Layer 4 of a small transformer language model trained on English Wikipedia (17 layers, counted from 0, width 128).
A neuron's activation on a vector x is SiLU(gate . x) times (in . x), where the dot is the dot product.

Input weights of the MLP neurons that the questions are about. A number n stands for n times 0.0011.
n82 gate: 86 -13 37 -109 -17 -61 -106 129 -155 4 -197 -77 -193 -72 51 55 103 228 133 27 -121 -29 -141 -184 -236 8 -317 58 265 -25 82 -358 118 30 166 66 -33 100 -155 -113 -41 -38 150 79 -25 -78 -348 -89 -134 -65 -40 67 37 -201 -84 -200 -231 -73 -4 126 36 13 85 -84 -237 82 17 37 72 -91 54 -299 -27 -67 60 -115 21 -211 -25 -25 -122 89 -128 189 25 -143 90 101 -154 -88 -135 -149 -247 21 -109 -82 154 279 -228 107 81 -62 -264 -100 117 -65 302 -107 -170 4 109 -332 203 -266 -73 4 163 200 -100 49 143 -151 -138 -97 -8 -24 -257 -72
n97 gate: -63 -40 192 -92 52 -106 -40 -50 -185 140 85 67 -55 -76 72 -106 -228 -45 -202 42 219 -188 -90 -60 -68 -33 -53 -22 -121 138 -81 -227 55 -144 201 -138 0 -23 -279 12 69 -40 -5 150 0 -141 93 -192 66 -127 -117 44 -109 -311 -37 -70 116 -208 181 53 183 103 232 -134 -60 -132 -131 102 49 22 26 -82 79 -193 -159 142 332 126 259 -190 61 -208 281 -197 -27 296 -60 66 -30 28 -146 -156 117 -129 -18 124 115 241 -197 -94 165 -18 -133 -152 -276 -95 205 -211 22 -54 -35 -356 99 113 42 -95 231 -73 13 -172 62 72 183 -323 -26 -293 59 -211
n137 gate: -110 14 193 -14 -18 37 332 85 92 -28 -184 61 82 -27 33 -248 -23 -38 -270 128 106 -51 22 84 90 378 91 -32 -61 -41 -228 34 -309 -100 -278 236 55 207 216 13 293 -71 -126 -96 23 24 19 -150 296 -187 -103 -23 14 -83 -83 132 -19 -89 -109 204 136 -132 -103 -75 130 -247 387 103 145 -133 87 -67 88 190 -29 -164 -65 -32 79 -86 5 -159 105 -194 -19 14 18 -88 -31 208 -74 -82 38 -155 -10 -316 -306 85 -97 -45 -283 199 -160 -69 162 -209 248 109 14 -334 92 -181 -166 -142 -187 -323 -27 -230 51 82 -74 -57 -51 -205 141 -4 298 -271
n180 gate: -49 -114 -5 -19 322 -152 34 -5 5 171 -176 130 75 100 48 216 149 175 -44 45 55 -156 4 22 28 -138 213 -9 -169 294 -117 340 -431 420 63 -172 5 -20 -42 84 -97 135 139 188 156 -49 -216 -5 185 -295 -217 -322 202 -156 246 60 -300 -165 -88 329 -40 -58 19 159 25 -106 211 34 0 61 -301 -83 155 71 -157 -125 -62 66 19 -331 238 75 112 -83 -196 44 -93 -95 46 126 208 -79 105 173 114 36 -479 5 30 102 -255 210 -15 66 -54 219 96 -79 -117 -256 271 176 29 -24 -46 -103 -5 -65 61 -56 -214 54 99 110 -9 -133 -109 -71
n233 gate: 368 -87 9 -23 -50 -202 51 183 -111 379 -138 -42 -153 4 346 69 189 342 9 83 -40 -41 -111 0 -53 -95 131 -91 196 175 47 -246 143 -9 -140 63 32 52 137 -234 31 191 183 25 14 86 102 -56 169 237 -15 -133 -14 87 -160 -286 33 97 332 188 126 -70 209 140 -115 -85 -24 94 176 -118 95 38 274 83 -51 -232 -79 50 -9 72 60 -85 -104 178 268 -123 -85 55 -199 66 15 148 -362 153 43 -229 -168 0 86 121 -265 -34 96 -181 -217 89 227 140 127 -182 188 -73 179 -113 66 32 94 -85 -173 112 -221 -85 18 -129 -18 323 138 234
n257 gate: -129 268 75 186 150 100 223 0 -122 65 -88 53 -203 128 44 -118 55 -31 13 27 -33 -253 76 -106 -100 41 -189 -180 -162 -21 0 0 148 -53 -127 55 -154 -188 -57 349 34 -140 54 54 -34 237 -92 -70 -47 4 -422 -284 -167 -103 55 183 193 142 -165 56 16 -57 -66 -45 -32 29 -165 -108 -262 222 248 22 27 -13 -129 -144 -65 -72 43 59 26 -23 21 -145 -109 -85 131 -82 -79 145 18 -76 178 -428 40 -234 0 100 -162 -4 -5 -54 -344 -85 -84 58 70 -13 -273 211 69 190 151 -85 -175 -68 -206 172 -94 -4 -208 93 111 -222 4 146 -345 -101
n307 gate: -206 20 -27 264 -20 -106 65 106 294 199 56 -109 58 -38 29 -173 67 -16 -290 114 -130 8 130 -44 -81 -244 70 -40 -101 -149 -205 -130 -83 12 -321 184 -103 -41 -11 171 105 81 75 68 -12 232 202 -97 -92 -397 119 16 134 48 0 59 199 -8 -35 -200 79 -130 4 -133 42 -209 115 57 49 130 -71 -186 76 -60 -53 77 20 4 -72 -67 -20 126 -146 -20 80 207 -285 28 12 -74 149 104 37 109 428 69 142 8 63 8 -372 -180 -79 0 21 -78 137 82 -32 -61 80 276 70 142 -150 12 128 -39 28 157 -136 16 -131 44 35 -35 -137 123
n82 in: 22 -85 78 297 -228 0 21 139 152 165 127 26 -62 203 -121 86 125 217 91 130 -150 51 190 294 74 -311 135 76 -52 -67 -240 63 -35 -22 -78 -29 -42 62 45 47 112 -39 53 -198 -228 185 292 30 -267 180 0 216 76 25 -184 63 95 115 -21 -115 -16 87 -82 223 190 -210 -206 147 -99 -96 -88 -285 77 102 53 125 -68 -33 -123 -37 -25 82 104 43 -94 53 -128 -102 216 92 18 336 62 412 53 -290 44 -135 146 79 -23 -276 80 42 -231 -17 -56 17 -46 -86 -68 98 -30 151 -131 58 -165 -78 42 -291 -60 0 202 171 29 -82 44 -72
n97 in: 81 39 34 158 -61 35 -27 148 -78 -83 15 67 119 8 143 -88 26 291 -291 -195 42 -48 -188 152 -55 -132 48 4 -423 -219 -85 -23 151 85 -49 163 130 -5 -336 12 171 -53 -78 -118 26 95 -439 67 157 -27 -70 -26 -152 -367 130 9 -116 -80 56 53 37 0 -13 -109 101 85 -163 70 98 91 95 -231 -28 75 -17 -164 141 -4 131 -297 -70 -27 -233 -237 -172 54 -4 -83 -38 39 -150 228 149 -155 77 -161 -96 -89 96 274 -5 -101 -239 -30 -158 76 -195 77 -48 -27 70 -175 36 169 177 -177 196 -60 83 288 35 -217 426 -119 60 -59 0 -98
n137 in: 100 218 143 93 -23 4 65 -76 379 138 159 103 -24 -84 -132 89 5 312 43 34 111 -64 177 118 -27 -104 -132 -46 61 -14 -81 -156 145 -161 56 36 -23 -24 -249 99 -189 -5 228 29 -171 -67 -28 399 -102 0 -270 -378 -64 175 -39 -69 -183 -233 95 158 48 9 197 -309 39 -135 -281 21 -117 -41 339 -344 -17 -130 -182 131 47 -27 157 -14 -139 -154 173 -156 149 153 -5 102 183 11 173 34 183 145 -72 130 -87 18 68 9 -139 -136 82 -110 95 -71 -154 14 9 103 -65 -287 285 183 299 -105 63 63 266 -159 -167 129 -115 -145 150 -313 -86 -242
n180 in: -283 -45 83 -36 36 -25 232 -351 227 9 -143 82 -104 -108 83 -27 13 14 -120 -210 272 -49 -21 25 35 25 242 268 105 -27 190 -247 94 -111 137 35 -18 -56 -12 184 97 -151 -66 4 -45 47 164 69 -76 79 -48 198 27 -40 52 262 -55 222 49 45 43 175 87 34 -103 144 -23 249 -173 44 187 -79 -24 383 32 -237 -318 -195 -63 181 -86 277 151 -166 -186 -196 -48 81 -134 152 361 202 132 -228 -56 93 331 39 -33 136 -126 -104 -33 -80 296 -153 -141 -35 18 5 207 -36 46 -54 -113 13 -281 189 -139 -106 -208 214 237 -136 71 -65 178 77
n233 in: 218 13 25 -4 -76 -51 73 -22 -13 308 -15 -142 80 -89 276 47 129 303 121 72 166 -105 -59 104 -4 56 51 -34 17 137 0 -267 -106 -48 -108 224 17 167 108 -185 -29 267 107 30 -42 75 73 296 59 66 -18 -220 -84 -4 -179 -179 112 37 124 140 112 -4 34 339 -9 -189 114 -11 103 -201 289 -109 -161 -144 -50 -129 -51 17 -13 187 97 -82 -171 52 252 -70 -70 -127 -175 31 -167 49 -144 266 -97 -129 -164 -179 -27 70 -59 134 93 67 -44 -295 -60 -91 276 65 118 267 104 67 -20 -112 41 8 -168 158 -140 -236 -105 -329 -183 164 136 108
n257 in: 329 -41 -83 152 0 -66 191 214 -9 53 -141 -166 -257 82 -25 -41 213 -197 -8 -195 -314 179 -111 41 -167 -65 -323 -118 -42 56 -55 116 120 -105 146 141 -195 -136 -105 65 232 266 -56 -33 53 191 -8 -146 -192 314 65 -208 -126 -74 190 130 262 59 84 -82 -101 42 -170 66 68 12 -13 11 -120 -73 -8 -127 74 57 87 71 17 -246 12 145 -119 -223 -69 96 -29 81 48 -164 43 26 -162 102 72 -145 -17 -280 77 -39 98 -144 198 121 -9 223 72 0 153 -64 -138 -46 123 94 -50 -8 -296 -4 100 104 -16 36 148 -122 -126 91 -117 198 238 -31
n307 in: 246 124 -54 -343 238 77 -133 110 42 151 -141 178 -217 -141 -171 -28 -94 102 53 148 15 139 22 -15 15 56 31 -87 28 23 -233 -13 116 -196 332 153 154 83 -263 -93 58 28 46 -22 103 21 73 -65 76 54 182 123 -20 84 -181 131 85 39 70 -240 121 -167 -20 -4 104 -155 45 -14 -36 -201 -111 78 25 -251 226 -44 -149 71 84 39 -40 -102 98 187 169 -206 58 128 -61 67 47 21 -26 109 191 -151 -25 154 271 -31 -9 122 259 43 21 -168 -178 -106 -35 134 -36 -124 94 -16 -38 157 16 78 -40 -215 -28 -218 -305 97 145 0 -70 272

Each question shows a token from some text and the vector x that enters the MLP there. A number n stands for n times 0.0031.

"s": -84 13 54 -6 -120 0 58 8 -37 -4 59 63 52 -30 11 -24 -81 -109 45 -11 116 83 57 -47 -109 143 63 -8 50 15 -101 -93 -106 94 24 12 30 11 30 3 -9 -135 36 -44 70 79 -79 3 67 35 -1 4 56 -4 81 0 -68 -70 82 13 -79 -17 -96 -48 -21 -15 45 -34 -15 -47 -63 109 -190 41 -14 3 -5 -135 -47 -110 85 -12 79 4 -71 44 -71 -65 -18 1 214 70 -239 -22 -24 -6 42 -7 147 -23 -29 -5 25 -49 84 104 29 -180 -71 40 -21 24 17 96 -58 27 116 29 55 61 -84 18 32 -32 22 -88 -68 164
Which neuron lights up most? n180

" un": -5 20 -8 -134 -10 5 -145 63 -62 44 32 -93 17 -32 139 34 -56 -115 -49 -83 -7 -8 19 -32 -22 -58 101 -51 38 -13 31 -175 -89 13 -6 44 52 17 2 66 54 63 -20 -9 -28 67 43 -11 -74 -121 68 -79 -78 -167 84 85 104 -130 -16 26 -32 -106 2 -3 59 93 174 -20 2 -64 -199 176 -206 20 26 41 104 -55 -34 -120 144 -65 64 94 -68 -60 2 22 -87 37 114 77 247 -103 -25 35 -7 10 98 -41 -35 90 -10 32 303 -44 16 21 62 37 -36 -24 81 70 -29 -75 -171 36 108 -41 37 56 3 -91 -17 86 67 109
Which neuron lights up most? n82

"ed": -115 -55 39 -31 35 13 -4 -50 -9 -2 70 159 148 -36 -33 -23 -13 -76 68 5 15 2 -15 50 -160 -9 -121 30 21 85 67 27 70 36 34 15 10 50 -46 -10 -37 -92 0 -40 53 46 -1 96 -99 -151 -144 -97 9 125 -66 -80 59 -25 -7 74 -68 -69 47 20 -32 20 -3 -18 -81 88 -111 0 -264 -81 -105 49 -24 207 -74 -45 -35 -65 29 28 -1 102 50 96 -32 -16 -72 -51 -171 -9 -65 54 41 -20 41 9 12 -33 -21 39 -9 -87 -15 24 26 2 73 -68 -34 -40 -47 -81 12 -33 178 44 -23 -293 31 13 26 16 -75 -154
Which neuron lights up most? n307

",": -20 14 6 89 -19 -19 6 13 -100 -23 40 7 -51 -3 1 -50 -73 -27 -50 106 8 5 34 97 -8 26 49 41 -23 65 -18 39 -13 31 37 21 32 -125 -31 4 -5 -33 114 42 0 -32 23 92 -26 65 22 -45 15 52 5 -91 7 -152 18 -36 23 -3 -78 6 19 -4 -59 14 37 23 7 -13 -350 -69 -122 0 23 5 4 8 43 -26 14 -96 35 32 -63 -24 -22 38 -50 -3 95 46 -19 32 43 55 -50 69 -78 -49 -8 46 124 -61 19 69 11 -127 -40 -32 41 4 79 63 -26 -19 -45 50 23 -18 41 -58 16 97 48 98
Which neuron lights up most? n97

" of": 14 -43 -49 12 53 2 0 -3 89 -52 79 -142 -78 73 99 50 26 83 -8 43 45 56 21 213 -64 44 72 36 94 31 -35 -37 -10 55 32 54 21 -37 -1 -5 -12 4 -32 56 -17 13 -13 -15 17 33 139 33 -9 -32 61 9 -11 -82 7 39 -56 -60 -126 4 -75 77 16 5 -22 26 -12 47 -179 -65 -21 26 -12 46 6 55 86 29 9 -13 -69 41 33 58 72 31 52 37 53 89 -57 39 73 -30 3 -70 -23 -45 41 -13 -13 5 104 -71 31 65 26 55 8 15 -28 29 78 34 128 -26 83 -37 4 -10 -52 90 39 -52
Which neuron fires most, and how strongly? n97, at about 0.023

" to": 76 -6 -38 10 -38 8 -1 51 -15 -41 73 -3 -16 31 131 118 -10 60 -55 -116 114 24 -51 106 32 46 -43 41 27 9 -30 59 16 -53 4 -97 -66 -115 10 -1 -5 -3 74 48 43 28 76 166 146 -32 73 127 -29 -48 -50 47 -81 -123 -59 80 -76 -17 -98 84 -53 -46 46 16 -47 76 -14 -24 -144 -100 86 -44 -27 -89 -77 6 183 -44 -5 -29 -87 17 -166 81 89 -5 109 18 138 96 33 -1 -37 -3 -59 58 -52 43 27 -48 -209 -76 24 -11 -10 47 21 -9 -67 27 -28 -3 -20 37 -127 2 51 85 16 7 30 147 -121 51
Which neuron lights up most? n180

"les": -10 -8 70 -46 -26 -2 6 -92 -78 -30 29 -11 -9 35 -3 -35 -44 -156 -4 -128 138 83 10 23 32 50 175 6 -31 -127 21 -201 -11 -38 -10 58 91 -56 63 -31 43 126 -19 -48 46 49 -6 25 15 21 -31 -68 24 181 -15 191 14 10 0 99 -127 -42 -30 -52 -27 -109 162 -23 116 22 -75 50 -195 55 18 70 30 -147 -122 11 121 -50 -3 34 56 -79 -102 -6 -4 -3 143 43 -76 -126 2 132 129 -6 141 -67 -108 -2 -20 35 -57 -1 -100 13 -78 -112 44 91 -136 -3 -48 -5 92 -16 76 -8 -120 283 80 22 23 -15 -26 179
Which neuron fires most, and how strongly? n97, at about 0.14

" was": 3 13 -29 -46 18 -7 -11 -15 7 35 115 103 23 9 -90 39 -93 62 -78 -139 55 37 32 82 58 -66 -50 -47 -72 5 65 -7 -2 -24 37 63 -65 -60 27 79 41 -146 -72 50 105 -118 25 58 -4 -36 -88 72 17 5 -145 41 28 7 -14 -23 121 -34 -19 -34 -24 17 -75 -15 -26 50 -124 23 -186 -47 -66 -79 -123 78 -47 -50 7 -46 52 -16 -36 78 42 179 -95 19 96 80 -76 -62 -12 138 -63 -42 -67 28 65 -113 -68 -39 60 -70 10 -16 -46 55 -76 29 -102 -39 16 -29 -131 8 73 -16 -41 155 35 50 -6 106 100 80
Which neuron fires most, and how strongly? n233, at about 0.16